Layer 8 of a small transformer language model trained on English Wikipedia (12 layers, counted from 0, width 128).
A neuron's activation on a vector x is SiLU(gate . x) times (in . x), where the dot is the dot product.
The model reads these tokens: "ach " "play" "er " "can " "also " "rece" "ive " "\"" "spec" "i" "al" "\" " "sp" "ell " "d"

The vector x that enters this layer's MLP at each token. A number n stands for (n - 500) times 0.01.
0 "ach ": 536 535 476 263 478 708 541 414 247 507 463 661 610 536 599 369 268 439 755 443 599 564 429 617 476 440 440 691 396 446 597 668 532 445 547 402 287 502 561 498 401 522 347 760 371 511 463 742 391 442 312 418 222 571 489 487 288 548 386 524 514 560 526 254 274 386 445 621 451 577 559 467 404 522 483 547 609 646 431 486 476 17 510 492 688 338 473 367 385 462 451 602 588 476 663 490 408 488 427 702 461 367 649 481 396 514 426 627 329 592 544 640 596 606 417 512 529 630 466 399 476 359 558 624 522 531 446 617
1 "play": 571 592 488 372 162 687 424 527 294 569 509 449 592 501 712 605 312 515 523 357 584 574 439 372 535 396 464 678 558 504 315 531 703 527 488 377 775 472 416 405 460 422 546 789 459 352 713 525 306 334 431 398 352 583 571 495 315 359 368 515 586 736 764 502 516 482 453 543 356 622 464 669 482 417 483 370 411 623 407 359 552 336 545 547 492 134 82 354 536 460 478 683 466 720 418 361 455 667 543 523 526 350 611 487 452 455 455 441 610 574 554 579 626 580 359 379 406 356 421 602 629 482 501 517 440 673 624 627
2 "er ": 535 507 381 252 442 738 554 469 292 459 437 555 675 418 536 475 394 415 716 547 644 617 455 452 510 573 503 674 499 455 558 655 465 400 428 444 470 431 447 381 373 484 405 726 365 574 546 798 305 475 341 568 134 534 476 605 322 547 460 399 602 535 652 306 279 436 474 640 439 639 530 611 391 493 413 409 494 580 531 497 467 46 519 413 613 239 407 313 304 475 333 566 594 501 580 479 505 524 483 593 444 414 624 390 298 551 445 654 327 553 609 660 617 549 405 469 517 610 475 430 577 510 576 556 406 511 412 623
3 "can ": 552 507 611 512 303 507 603 393 458 536 351 680 514 509 455 507 262 178 789 415 553 650 548 600 499 650 456 689 468 566 683 681 627 498 671 343 490 495 508 652 162 619 470 716 296 643 410 586 343 434 553 437 462 673 572 464 342 428 568 544 480 407 612 382 568 498 452 501 399 483 498 412 478 544 633 502 491 551 444 510 511 190 786 512 609 292 412 310 487 434 545 620 678 612 555 343 446 766 486 509 531 455 530 532 566 644 466 622 142 460 503 584 558 590 339 400 689 485 325 695 694 340 620 442 618 481 624 609
4 "also ": 633 485 662 439 243 616 626 546 484 597 420 663 454 426 427 652 280 199 865 391 531 471 580 628 470 651 512 599 560 614 688 766 580 495 668 361 517 615 560 548 293 630 513 597 324 478 508 774 341 537 339 406 491 743 535 535 362 422 484 526 503 491 593 492 439 479 460 637 388 487 474 444 399 538 587 570 518 532 398 463 433 165 760 492 593 383 581 458 441 448 525 664 733 615 423 426 497 699 507 582 458 480 628 439 614 590 580 586 204 456 689 599 532 479 315 452 499 381 409 677 748 311 719 524 688 499 630 595
5 "rece": 375 335 498 516 385 772 297 688 374 527 382 697 421 359 604 752 498 397 419 390 533 338 478 545 198 552 462 514 596 719 534 628 801 443 612 328 752 348 472 515 463 360 474 463 535 426 665 656 420 467 391 530 516 582 389 319 641 421 402 594 699 673 804 387 539 551 563 583 480 647 318 489 526 603 543 382 521 262 382 370 589 634 455 593 448 268 395 312 475 555 391 587 661 621 259 268 428 723 394 789 551 341 737 498 634 557 483 506 576 520 760 643 659 636 468 487 498 568 301 711 632 379 552 543 615 459 456 600
6 "ive ": 649 480 529 394 504 603 573 374 467 627 438 591 670 483 711 534 318 293 720 260 580 432 481 537 380 695 478 524 609 608 718 561 671 468 483 322 401 567 271 665 335 487 543 617 331 376 570 607 417 444 436 444 230 609 458 492 554 404 412 461 594 607 425 391 372 340 315 534 423 520 407 399 484 596 444 479 488 466 577 420 491 16 608 364 494 345 554 273 469 551 549 627 745 425 473 333 557 428 412 579 518 291 551 357 568 532 404 582 208 520 685 635 558 568 344 538 482 559 376 628 541 434 499 452 356 497 583 646
7 "\"": 665 605 674 407 484 615 472 391 366 538 434 650 513 525 559 375 477 338 904 460 367 317 403 607 391 615 414 786 726 504 654 613 510 486 464 468 512 574 481 693 239 509 578 756 210 414 519 555 358 465 496 416 241 476 374 474 415 610 357 494 673 649 630 477 375 483 409 527 415 615 452 532 649 592 606 650 563 434 355 280 358 345 618 329 457 446 490 354 430 326 454 496 497 526 443 436 697 557 498 504 471 374 462 532 564 403 646 508 299 490 496 437 670 157 508 614 405 508 307 495 594 471 559 466 500 544 693 521
8 "spec": 537 536 612 684 361 667 329 637 392 652 555 599 404 449 392 321 376 577 487 358 269 404 460 755 276 462 438 510 767 537 368 508 716 527 491 429 813 510 599 403 290 372 493 703 510 682 521 613 391 519 615 651 504 485 602 620 673 607 414 625 718 855 546 657 566 328 435 670 392 689 433 644 783 411 561 527 437 514 462 355 374 578 448 546 571 217 280 346 481 368 288 651 383 586 459 465 458 537 520 608 489 380 814 515 466 467 419 408 615 677 582 509 425 409 453 568 509 382 438 643 543 558 687 200 373 401 566 603
9 "i": 568 302 712 552 767 445 342 476 344 507 523 553 630 436 661 393 432 557 522 472 795 520 545 727 440 605 341 315 675 560 390 369 524 510 374 580 496 380 605 615 668 469 481 605 522 499 598 456 449 359 392 593 558 649 576 574 305 385 356 475 605 647 543 637 414 417 489 591 539 582 579 562 559 523 357 215 505 196 250 389 570 623 665 481 586 296 257 324 389 287 513 662 493 480 584 563 455 770 538 238 489 302 527 768 216 429 195 588 479 443 429 643 591 388 508 399 290 478 376 395 375 448 751 515 258 578 535 461
10 "al": 381 474 793 491 470 746 508 405 337 545 649 530 485 476 540 388 629 284 701 498 648 739 491 422 334 517 514 442 676 594 701 469 577 524 452 526 476 327 479 559 586 589 627 568 478 674 695 686 376 478 433 398 631 459 783 324 357 703 461 432 456 625 725 584 233 325 406 479 614 469 443 759 542 570 219 477 647 418 566 405 434 673 485 601 486 193 578 574 369 429 557 581 458 593 444 568 407 560 454 176 342 398 788 500 799 358 440 528 552 379 285 697 582 428 326 419 463 757 630 546 380 504 646 539 317 577 343 508
11 "\" ": 724 672 531 503 381 611 638 486 228 689 430 664 624 374 633 342 594 482 941 580 747 671 466 404 433 502 521 550 651 561 456 535 407 485 490 383 526 410 395 496 388 426 625 620 413 368 538 630 307 647 604 515 225 651 456 662 503 605 411 442 636 531 581 450 308 362 467 551 432 558 488 589 394 582 395 620 398 488 563 471 453 124 501 323 437 341 471 253 332 625 431 611 665 438 555 493 553 501 352 582 383 322 488 465 460 503 519 587 510 512 499 493 689 507 306 491 427 532 357 550 433 522 625 268 433 561 443 719
12 "sp": 446 566 547 411 489 537 580 229 425 550 403 531 397 315 633 381 538 258 409 508 470 533 318 630 508 470 563 523 644 581 701 422 739 442 589 319 546 445 418 368 687 493 575 678 388 447 651 601 560 541 581 580 346 785 423 410 389 619 419 591 537 561 524 418 702 560 864 720 641 633 634 654 572 296 366 614 322 566 343 634 219 317 653 531 264 236 195 208 422 428 368 518 605 652 349 398 419 672 547 449 410 513 612 564 648 504 667 409 687 369 478 557 531 635 541 377 546 519 383 486 555 563 457 642 401 455 592 418
13 "ell ": 609 510 635 377 452 659 470 515 451 472 384 437 591 369 809 386 324 401 657 467 794 551 341 758 462 537 599 651 546 551 352 449 642 485 304 349 507 450 323 501 444 291 521 637 324 420 633 529 394 543 503 620 191 646 599 551 676 508 433 489 552 573 608 456 567 246 596 529 497 572 544 566 486 492 469 638 443 512 525 593 407 164 435 264 601 234 386 129 470 601 420 464 668 614 556 489 466 409 530 627 498 370 494 481 419 613 497 704 335 533 823 595 576 442 385 471 419 595 380 561 647 731 470 435 389 527 414 568
14 "d": 530 455 578 411 425 495 533 373 511 527 287 605 568 414 505 359 552 421 548 409 585 606 323 598 472 604 547 709 818 562 457 284 638 648 666 433 579 473 488 377 427 446 427 835 251 551 568 432 399 360 492 632 206 530 453 613 713 544 557 703 537 799 524 470 602 589 647 431 405 650 338 535 500 411 292 515 469 413 374 493 333 348 605 389 545 373 312 236 636 368 470 494 382 509 458 316 332 618 341 618 342 535 525 446 599 603 362 581 474 480 497 561 567 467 518 570 444 708 65 467 492 555 441 463 410 666 545 447

Each question shows the input weights of one neuron of the MLP. A number n stands for (n - 500) times 0.0014.

n24 gate: 354 474 476 491 491 394 600 485 519 635 411 416 480 401 450 358 583 470 373 341 298 497 449 548 521 343 265 372 414 461 515 706 473 590 633 356 465 414 360 581 441 352 287 407 329 538 382 500 707 621 578 494 568 390 527 426 337 429 512 534 500 395 319 455 503 410 452 564 308 575 654 726 582 331 339 447 512 533 485 606 603 515 551 448 612 311 522 419 575 524 584 539 688 539 576 563 414 512 541 540 391 542 535 468 562 545 401 661 543 421 614 549 377 533 450 479 638 509 611 392 470 689 485 503 430 406 515 527
n24 in: 543 558 514 438 477 448 480 350 595 632 418 390 428 477 621 411 267 528 593 514 514 415 520 677 415 539 541 700 488 554 648 449 520 615 618 366 394 616 726 405 475 638 280 373 551 410 550 605 483 428 474 421 517 410 324 400 595 632 612 418 383 511 596 506 633 537 435 464 666 486 384 362 569 471 548 336 428 532 401 697 486 595 415 598 595 468 362 414 537 430 403 411 494 414 605 552 500 612 494 603 483 449 552 494 556 381 583 526 675 549 550 392 360 557 506 662 424 410 437 531 497 455 428 669 486 542 464 511
On which token does it fire most, and how strongly? 12 "sp", at about 5.6

n224 gate: 540 604 548 512 361 352 497 473 370 439 276 640 583 454 530 636 424 533 338 479 595 688 442 482 693 614 438 363 428 509 412 509 451 518 451 433 572 448 530 494 409 578 655 500 650 497 109 449 549 368 454 269 639 503 427 361 672 536 616 605 534 436 481 482 494 387 558 367 506 442 407 623 361 544 509 545 531 472 594 605 457 635 558 657 303 497 669 456 304 700 549 383 467 518 537 564 558 475 485 321 650 600 550 470 446 468 448 450 561 503 625 506 607 485 524 381 500 392 659 595 609 617 663 445 497 467 407 548
n224 in: 758 442 313 411 610 553 415 414 238 481 595 429 578 356 392 547 528 469 241 418 500 392 478 336 457 500 653 560 506 380 649 673 332 615 475 416 540 657 406 597 457 579 565 566 506 488 635 637 463 581 534 719 454 405 685 627 437 509 577 530 450 512 465 428 396 481 417 368 485 587 718 450 440 449 549 365 368 684 408 485 622 430 534 535 437 759 570 644 506 442 417 497 418 512 579 528 583 439 687 582 454 680 365 703 529 453 587 358 568 472 524 452 484 391 476 553 545 405 472 521 451 423 531 581 368 463 503 327
Its three highest activations, in order, are on tokens 5 "rece", 13 "ell ", 9 "i"

n256 gate: 557 526 389 462 398 515 572 597 605 521 688 639 357 509 600 512 509 459 395 468 417 574 589 710 609 494 600 395 427 691 556 423 396 340 512 461 549 453 731 506 561 523 586 497 552 494 262 422 402 438 372 588 503 596 441 542 533 381 734 666 414 385 657 575 620 453 409 557 445 372 658 423 776 415 527 591 446 289 438 535 536 561 600 398 515 422 442 471 357 561 497 488 474 527 651 387 315 515 582 503 497 352 357 477 552 520 521 644 443 551 529 296 574 473 529 429 415 468 633 393 476 360 542 598 428 596 471 453
n256 in: 427 517 582 472 733 451 512 514 530 397 426 491 630 713 429 465 338 375 255 472 477 588 388 554 469 404 445 631 462 676 506 514 397 555 509 523 562 591 595 583 480 370 423 469 497 486 642 410 509 445 615 526 326 520 469 554 451 365 471 456 563 675 564 436 547 391 378 353 424 653 475 488 326 491 506 497 607 399 560 593 653 326 571 575 436 725 500 444 546 582 611 633 542 500 506 506 389 491 268 489 472 560 406 425 527 511 626 483 407 598 517 462 403 465 349 417 462 568 291 657 585 588 439 457 457 396 419 620
Which token does this neuron like most? 3 "can "

n5 gate: 393 405 574 409 430 398 439 603 479 428 372 617 381 532 446 509 571 364 663 365 534 489 509 369 503 604 467 491 532 517 529 440 669 437 326 454 449 531 542 527 455 539 494 403 664 629 473 629 420 546 563 557 352 610 517 592 330 447 438 519 437 506 453 584 462 474 298 578 444 437 401 632 541 450 474 443 552 468 506 483 540 492 443 468 474 538 559 558 488 475 443 509 475 340 456 359 611 27 443 568 571 494 345 550 450 668 517 485 423 653 578 456 397 555 671 471 303 438 440 589 392 573 586 417 428 613 444 309
n5 in: 533 677 455 481 478 725 713 462 461 516 626 520 521 538 586 393 597 508 521 503 552 433 481 449 500 519 388 492 508 320 581 524 435 541 645 535 548 607 629 489 489 583 586 552 444 596 684 582 500 552 631 419 524 332 465 508 432 362 725 438 465 568 464 467 552 540 610 633 551 476 495 527 456 713 408 462 497 500 650 431 383 487 511 426 451 379 539 424 535 463 492 364 373 514 511 394 559 609 711 449 609 519 414 576 480 477 316 585 560 593 487 542 633 576 442 651 470 500 657 534 511 452 538 372 535 721 579 594
On which token does it fire most, and how strongly? 11 "\" ", at about 2.2

n25 gate: 469 396 600 458 703 392 469 562 708 432 589 482 429 446 547 551 349 672 436 519 534 500 441 433 547 564 459 514 442 626 449 405 568 520 637 579 594 450 547 535 589 555 326 388 497 467 384 257 396 460 344 419 536 514 514 596 489 511 520 446 379 494 448 511 672 528 542 514 467 675 392 435 571 457 489 486 528 548 386 494 435 398 578 645 634 334 477 325 409 511 377 438 409 418 339 636 704 488 294 543 547 570 562 462 398 511 444 457 602 636 577 433 449 724 626 449 379 630 492 527 508 528 667 639 551 572 580 506
n25 in: 440 353 532 696 626 590 566 664 555 604 298 438 403 405 512 345 509 611 558 564 527 456 274 491 474 392 403 497 575 488 364 597 538 411 643 541 433 421 440 405 523 442 444 534 500 338 399 547 356 361 369 568 377 494 374 436 503 346 451 573 331 535 590 530 431 382 670 551 355 539 716 378 560 527 550 640 566 473 412 471 274 630 427 411 443 503 524 514 577 575 615 732 462 530 515 438 638 433 550 480 343 479 648 549 546 447 297 377 525 512 330 621 556 640 578 559 527 381 465 437 521 509 452 488 387 366 477 453
Which token does this neuron like most? 9 "i"

n185 gate: 704 582 435 490 402 362 468 422 481 495 446 385 515 426 521 553 677 547 333 449 529 466 658 542 459 528 538 569 519 396 544 380 550 479 545 505 492 544 398 435 376 546 581 518 505 592 459 453 372 561 458 438 661 513 612 579 395 559 640 450 479 482 529 495 356 641 656 543 588 582 474 505 463 476 529 539 609 618 565 570 516 474 641 423 643 556 377 584 529 472 667 389 426 500 492 574 570 711 696 562 603 516 629 599 573 480 597 604 447 431 452 487 291 571 528 581 302 531 482 487 508 531 587 671 614 549 446 474
n185 in: 477 589 330 489 398 494 561 577 536 537 619 395 345 474 591 488 574 347 424 500 399 352 399 543 418 297 597 599 439 344 706 503 451 549 734 339 545 560 497 455 557 593 497 386 356 466 391 473 443 572 402 534 415 429 605 400 543 447 524 571 468 483 465 535 625 560 494 456 438 474 579 491 567 559 406 554 361 457 409 585 578 668 409 243 436 386 447 375 405 520 580 497 458 454 369 477 517 571 619 565 297 463 461 444 671 503 594 456 612 486 316 274 572 463 480 411 570 610 308 444 511 370 512 442 520 494 497 321
Its three highest activations, in order, are on tokens 12 "sp", 9 "i", 2 "er "

n283 gate: 484 490 505 422 547 611 523 536 516 367 533 479 483 420 551 423 543 603 538 653 392 373 487 536 348 455 362 606 242 368 436 663 464 439 552 549 447 668 672 548 523 447 388 468 387 465 476 535 528 474 400 452 533 487 470 471 562 525 319 592 500 526 576 418 557 655 505 619 437 510 581 351 518 594 457 510 446 567 325 533 425 475 546 572 567 461 497 527 485 588 409 446 475 541 451 618 376 374 419 541 644 421 436 445 598 553 472 526 498 552 450 589 497 716 612 523 555 432 403 660 657 427 492 508 417 389 380 518
n283 in: 515 436 500 459 470 599 362 367 655 461 474 444 279 449 521 359 553 342 488 617 405 438 557 556 474 567 572 391 315 468 494 538 568 649 455 548 555 444 341 361 738 401 577 425 637 334 711 547 633 512 425 597 500 573 482 514 491 561 552 602 432 586 670 632 449 636 538 497 582 360 345 437 422 552 606 550 572 500 429 360 410 616 355 419 557 458 579 638 607 433 565 700 442 509 515 607 565 586 398 674 450 592 480 457 488 548 583 503 648 608 575 588 444 458 410 337 588 678 322 633 362 638 443 464 398 480 433 406
Which token does this neuron like most? 5 "rece"

n249 gate: 405 675 614 596 476 405 511 593 587 513 617 444 679 489 397 622 465 524 439 537 540 673 559 551 465 497 407 590 456 503 503 396 449 556 476 452 579 465 657 486 534 606 476 580 421 482 384 511 465 573 519 559 444 508 300 505 468 521 533 564 478 452 423 603 416 599 391 482 754 513 468 357 522 437 342 495 573 562 752 442 527 332 455 568 562 336 629 497 449 511 428 449 607 457 500 454 455 489 418 640 545 438 531 377 342 454 537 590 497 411 625 574 556 673 469 476 308 458 355 505 449 672 497 414 462 592 610 604
n249 in: 420 516 524 468 580 632 508 360 429 611 366 616 403 505 554 401 575 500 484 415 345 406 500 522 540 479 453 472 483 425 473 554 476 432 410 535 588 497 466 494 310 468 519 471 497 699 452 398 468 418 470 408 444 364 597 706 637 444 489 518 467 411 503 240 442 551 583 348 492 557 481 631 582 652 584 497 399 582 594 423 347 492 578 437 478 561 636 424 631 447 462 522 362 337 657 557 530 419 473 364 519 303 375 555 640 505 438 492 430 536 516 492 684 604 468 470 472 553 562 468 492 299 623 367 615 433 418 551
Its three highest activations, in order, are on tokens 11 "\" ", 6 "ive ", 0 "ach "

n125 gate: 453 572 527 470 375 517 533 593 466 283 704 440 433 403 457 403 492 538 484 470 563 527 434 412 290 546 542 528 483 383 390 508 596 481 567 640 511 505 551 397 497 484 283 551 457 581 579 589 549 437 511 410 516 413 451 555 580 398 588 484 494 591 416 328 349 486 465 468 511 403 419 348 550 573 634 492 464 555 612 459 580 546 426 472 350 439 517 372 566 616 552 229 642 445 483 470 486 528 565 453 641 459 405 473 489 445 632 589 553 386 428 472 505 743 645 601 385 608 393 374 636 397 508 439 336 635 422 418
n125 in: 470 434 333 579 434 572 689 506 512 414 653 571 618 327 465 368 453 380 445 684 530 530 405 426 541 573 477 518 318 550 636 657 536 485 581 515 442 556 509 395 389 649 429 549 500 491 454 544 420 223 515 568 415 333 376 483 602 672 381 379 676 506 567 497 470 654 438 454 485 583 503 437 608 388 302 462 449 551 529 380 536 520 379 524 605 455 348 497 428 744 568 506 633 717 618 527 574 469 412 655 681 663 574 330 546 573 636 587 494 449 491 564 455 449 512 592 461 523 459 477 550 412 393 524 377 672 515 512
Which token does this neuron like most? 2 "er "

n310 gate: 521 549 533 656 469 490 328 576 593 454 442 513 520 508 349 377 644 497 405 597 638 606 548 535 482 513 534 626 433 528 480 495 559 467 495 482 532 571 574 537 402 522 574 500 505 669 421 417 518 569 664 548 387 515 392 541 400 390 599 575 584 614 402 513 598 538 455 375 382 429 588 487 387 508 642 623 441 431 427 635 454 485 652 482 497 583 393 502 413 562 470 510 396 561 557 543 686 243 543 464 525 485 468 695 571 584 622 606 485 472 490 591 579 589 589 492 471 593 601 532 422 397 543 342 449 545 542 518
n310 in: 538 472 531 769 410 423 593 679 533 595 334 391 454 471 375 526 396 381 450 634 592 371 497 538 428 612 479 445 632 506 399 513 544 674 640 595 481 566 697 602 394 463 446 687 456 559 373 543 320 751 506 726 434 357 400 443 245 494 513 271 360 465 594 500 535 544 356 396 404 481 475 481 644 455 585 491 452 459 491 606 522 478 509 478 561 429 364 598 481 562 450 471 423 427 445 525 669 578 528 419 469 585 460 500 405 686 307 686 464 602 684 364 541 570 503 314 329 662 494 423 506 378 471 687 586 472 630 525
Which token does this neuron like most? 3 "can "

n281 gate: 637 550 305 543 558 281 585 390 579 362 631 444 311 527 663 669 492 457 423 444 565 535 326 559 422 415 427 475 597 406 648 538 421 457 560 443 627 487 518 522 324 407 500 356 572 537 642 455 573 592 427 406 497 452 452 621 405 500 428 531 652 562 417 533 538 468 519 505 516 462 580 603 369 392 592 449 443 381 559 460 435 479 562 459 407 525 500 660 345 410 384 555 614 562 343 622 449 581 431 656 425 567 539 595 461 587 457 505 554 443 471 506 470 345 468 435 351 401 432 418 680 500 470 549 609 471 519 511
n281 in: 573 440 558 227 590 500 545 561 448 550 536 285 662 266 560 514 332 426 303 391 653 456 508 492 506 621 465 573 517 508 594 428 648 425 542 506 563 533 625 419 563 478 561 473 500 516 715 415 464 433 525 544 370 437 450 492 500 489 709 537 531 444 506 438 613 287 530 411 426 561 484 573 582 665 406 563 579 567 541 651 567 554 450 407 478 590 500 392 517 527 315 556 448 522 534 447 415 434 533 587 368 525 586 322 511 561 636 365 471 466 446 332 414 517 695 442 469 538 453 519 663 612 469 539 458 415 413 500
On which two tokens does it fire most, strongest first? 12 "sp", 5 "rece"

n235 gate: 552 613 463 335 505 399 547 527 419 493 542 525 580 500 502 599 531 460 579 594 638 491 547 511 388 436 541 489 507 460 547 381 580 444 388 409 435 498 513 555 564 439 431 537 507 626 514 549 575 353 393 471 425 627 502 452 572 607 639 614 404 482 441 552 505 516 617 547 402 493 515 449 482 514 504 496 487 449 592 548 529 380 524 572 462 480 502 515 634 626 705 444 498 400 588 596 352 557 537 591 568 582 419 563 511 641 533 554 532 502 435 610 571 464 463 496 404 603 536 476 469 425 471 525 426 528 363 438
n235 in: 628 502 567 510 533 536 487 440 468 424 365 534 444 353 497 500 475 603 520 331 431 520 518 520 590 443 569 588 531 374 412 558 444 503 449 411 681 530 463 445 455 537 614 475 500 584 503 508 305 414 416 606 460 557 580 534 388 589 586 423 302 371 484 439 485 349 528 436 488 475 528 457 574 453 624 515 462 426 495 430 594 445 520 329 480 518 490 620 452 351 535 490 624 543 418 604 420 299 460 409 415 384 588 480 490 562 477 515 323 487 446 352 614 383 446 571 586 435 546 394 505 298 406 442 492 418 455 339
Its three highest activations, in order, are on tokens 0 "ach ", 13 "ell ", 2 "er "

n85 gate: 488 526 506 420 388 400 307 616 600 503 470 559 572 620 453 494 604 630 597 330 647 559 491 574 541 429 353 649 363 349 470 574 488 428 609 515 412 577 448 584 420 526 330 630 444 485 552 528 673 464 509 547 509 750 633 460 548 351 779 491 278 494 561 596 536 500 624 500 556 257 491 470 630 427 503 595 400 482 435 618 542 406 467 569 575 549 745 523 470 518 625 422 465 557 366 548 393 485 633 576 529 595 365 546 368 517 589 518 360 557 488 494 431 524 637 455 622 688 551 628 370 612 467 608 413 418 374 367
n85 in: 515 520 603 560 518 547 474 791 566 369 443 346 472 465 572 649 514 317 588 415 485 327 453 613 491 466 643 653 530 474 367 647 485 497 605 564 449 405 523 560 448 449 381 685 511 420 512 354 625 506 585 439 460 517 601 327 427 281 592 746 401 546 678 459 462 486 583 452 480 503 761 416 532 547 442 477 538 573 514 589 372 509 419 397 427 633 396 497 477 619 445 427 619 610 503 532 442 587 377 505 437 509 318 393 512 437 682 426 467 503 562 440 549 631 415 402 482 420 517 458 615 371 550 363 415 494 537 405
On which token does it fire most, and how strongly? 3 "can ", at about 2.9

n101 gate: 360 489 511 400 351 608 518 583 611 477 540 497 528 543 363 433 560 426 438 466 827 621 587 422 463 466 539 415 529 394 506 543 587 520 535 457 619 589 497 551 685 469 310 531 304 460 268 191 486 454 529 374 517 602 457 481 561 582 470 549 590 523 579 570 529 483 446 257 497 564 526 543 541 488 483 534 299 457 506 551 535 404 623 646 497 500 692 444 526 494 655 317 520 512 588 433 577 369 503 470 398 442 492 480 557 377 560 342 453 602 413 411 367 581 348 270 538 429 543 458 448 506 398 387 453 483 466 394
n101 in: 546 531 545 455 500 564 529 409 649 612 613 589 586 382 712 465 540 531 570 534 491 335 463 583 591 376 409 474 421 579 400 588 434 486 538 440 382 421 539 322 387 393 531 586 559 528 438 284 506 486 693 463 299 455 548 557 336 536 665 535 626 534 421 341 593 429 523 555 539 580 610 589 532 626 534 441 471 282 384 421 302 553 568 500 497 465 523 389 675 450 452 468 567 357 456 592 523 544 559 465 523 597 506 553 406 633 606 370 391 690 600 336 531 345 673 437 497 472 391 397 372 339 632 534 543 475 517 506
Which token does this neuron like most? 14 "d"

n93 gate: 694 352 609 423 556 346 567 393 497 544 382 636 371 478 604 542 572 560 492 427 392 503 464 423 560 533 508 475 435 426 403 497 528 450 520 500 446 665 414 647 579 497 453 425 492 560 446 704 566 472 347 588 594 456 563 421 620 402 443 474 492 586 540 615 511 785 662 476 503 609 596 506 483 421 552 217 520 439 415 661 397 462 539 466 377 441 668 377 528 427 423 531 676 328 427 650 473 494 380 463 486 456 364 484 500 589 398 649 513 679 516 511 589 486 592 500 523 492 364 386 514 456 425 597 539 456 500 500
n93 in: 695 534 455 665 421 462 509 406 676 540 622 437 608 552 531 572 608 526 393 523 526 526 526 320 534 443 483 582 409 645 446 420 434 396 520 509 553 432 657 583 560 542 632 625 514 525 574 545 463 535 618 451 352 452 571 405 292 475 512 396 563 534 389 677 488 523 494 481 477 630 571 437 529 400 543 594 456 641 528 517 408 559 360 358 581 342 588 561 488 469 643 575 379 382 494 713 540 459 446 576 308 612 456 547 456 573 337 506 547 370 469 615 689 258 657 592 424 350 371 408 443 579 434 388 564 610 624 517
On which token does it fire most, and how strongly? 9 "i", at about 1.8

n163 gate: 387 411 509 631 434 461 396 564 515 465 693 491 588 459 485 357 374 547 376 535 606 500 497 565 590 468 551 296 620 544 476 518 476 541 539 370 543 371 618 537 433 332 485 392 306 410 631 627 429 633 473 327 386 398 403 511 509 358 600 351 606 412 347 363 545 538 541 469 628 695 436 281 709 530 441 640 700 391 520 410 530 641 523 699 554 524 464 494 447 312 538 521 483 532 488 592 532 400 422 483 413 526 412 486 476 433 524 572 494 452 500 660 362 447 670 600 618 393 594 417 713 483 423 568 467 497 584 412
n163 in: 515 679 435 577 392 471 738 603 661 187 693 590 497 494 554 494 577 596 573 449 638 583 445 411 662 492 644 468 430 514 417 611 532 526 320 382 508 477 548 420 432 556 534 606 508 508 556 458 827 362 457 574 583 574 483 429 509 458 476 552 491 526 447 520 395 388 494 497 568 526 554 278 622 529 409 514 523 373 563 410 494 320 406 541 344 410 388 453 543 652 608 379 472 566 643 558 574 577 503 543 506 397 536 427 624 451 434 451 569 607 472 571 506 480 623 357 582 449 569 357 594 582 457 396 514 466 388 446
On which token does it fire most, and how strongly? 4 "also ", at about 0.55

n313 gate: 468 413 669 578 650 529 364 804 632 577 584 558 546 534 560 423 563 563 536 513 426 516 405 542 495 544 431 529 473 573 413 495 637 505 537 500 407 607 510 497 654 648 495 732 531 503 554 212 558 479 396 413 461 453 490 457 396 539 454 452 471 542 570 431 693 400 390 464 500 564 305 601 457 411 605 544 583 656 484 529 500 580 542 497 401 414 597 375 548 616 369 513 639 495 441 402 552 416 531 622 469 468 495 469 522 468 537 428 525 668 572 340 584 479 456 542 557 568 421 557 455 414 463 516 519 440 503 594
n313 in: 649 548 487 570 572 605 398 581 648 445 343 648 582 593 465 528 522 505 513 497 448 283 495 519 473 548 395 461 489 316 620 541 451 489 467 211 537 630 492 424 446 296 476 484 575 463 584 357 503 421 486 476 551 546 394 526 563 513 612 448 527 511 375 670 378 486 616 492 532 640 594 448 660 408 454 492 481 456 387 495 684 447 484 395 489 420 511 474 533 503 660 495 433 432 536 399 616 556 651 428 503 568 650 627 452 495 693 580 542 409 389 368 478 470 388 451 628 446 459 434 524 575 344 642 588 382 444 576
On which two tokens does it fire most, strongest first? 7 "\"", 8 "spec"

n167 gate: 446 451 606 480 374 480 457 492 629 492 609 292 516 508 620 617 419 497 389 569 469 472 568 368 536 783 546 434 474 503 537 663 418 432 548 573 649 539 678 684 511 517 714 467 528 782 392 550 503 534 412 590 598 472 402 567 355 464 433 570 463 359 520 543 457 559 399 625 464 511 556 395 600 399 584 589 494 562 531 555 477 478 332 435 517 506 367 606 596 552 567 568 426 483 557 480 723 555 511 287 561 595 628 484 570 492 545 380 551 463 538 613 596 653 434 337 563 578 466 390 592 478 548 367 557 450 508 483
n167 in: 586 511 503 405 483 414 589 399 491 537 539 258 547 400 452 486 387 472 706 503 483 368 489 641 329 486 478 802 396 447 500 353 469 440 460 409 422 463 420 497 447 545 525 577 425 414 427 443 610 600 463 489 399 483 553 470 343 386 570 508 474 599 428 397 606 395 463 448 550 563 329 329 382 535 650 618 377 514 427 408 472 483 472 523 546 425 422 637 602 517 466 514 586 542 315 511 753 547 620 521 483 619 440 679 506 457 571 454 400 503 539 421 347 446 622 542 639 425 775 431 551 388 563 548 449 483 433 568
On which two tokens does it fire most, strongest first? 4 "also ", 3 "can "

n115 gate: 491 437 578 581 551 637 690 410 628 547 366 371 602 329 512 405 605 575 414 627 515 433 627 512 378 321 472 443 458 424 679 538 529 612 622 318 454 550 406 457 468 356 371 429 347 399 624 488 392 412 323 520 378 506 407 553 553 431 711 433 418 444 470 488 381 667 462 588 561 571 372 497 548 446 485 398 461 571 730 442 394 598 436 488 639 470 431 537 668 491 590 524 511 570 539 447 453 367 416 503 477 304 353 509 576 642 477 390 590 657 431 666 459 491 511 480 662 512 400 423 564 358 482 415 509 431 649 660
n115 in: 391 432 589 339 556 515 614 413 385 520 442 585 545 538 497 620 558 635 546 395 517 566 410 436 420 460 514 577 488 486 407 382 561 424 512 517 545 532 678 663 437 637 616 520 509 509 452 466 517 596 418 647 465 549 543 261 480 694 745 403 695 486 538 474 615 326 431 419 457 485 471 506 430 604 494 379 497 319 563 351 447 446 367 576 550 618 339 441 354 514 762 480 404 509 636 608 330 641 526 582 511 607 497 593 527 613 552 621 367 348 410 372 459 407 571 567 509 371 468 523 313 554 515 392 526 529 435 419
Which token does this neuron like most? 14 "d"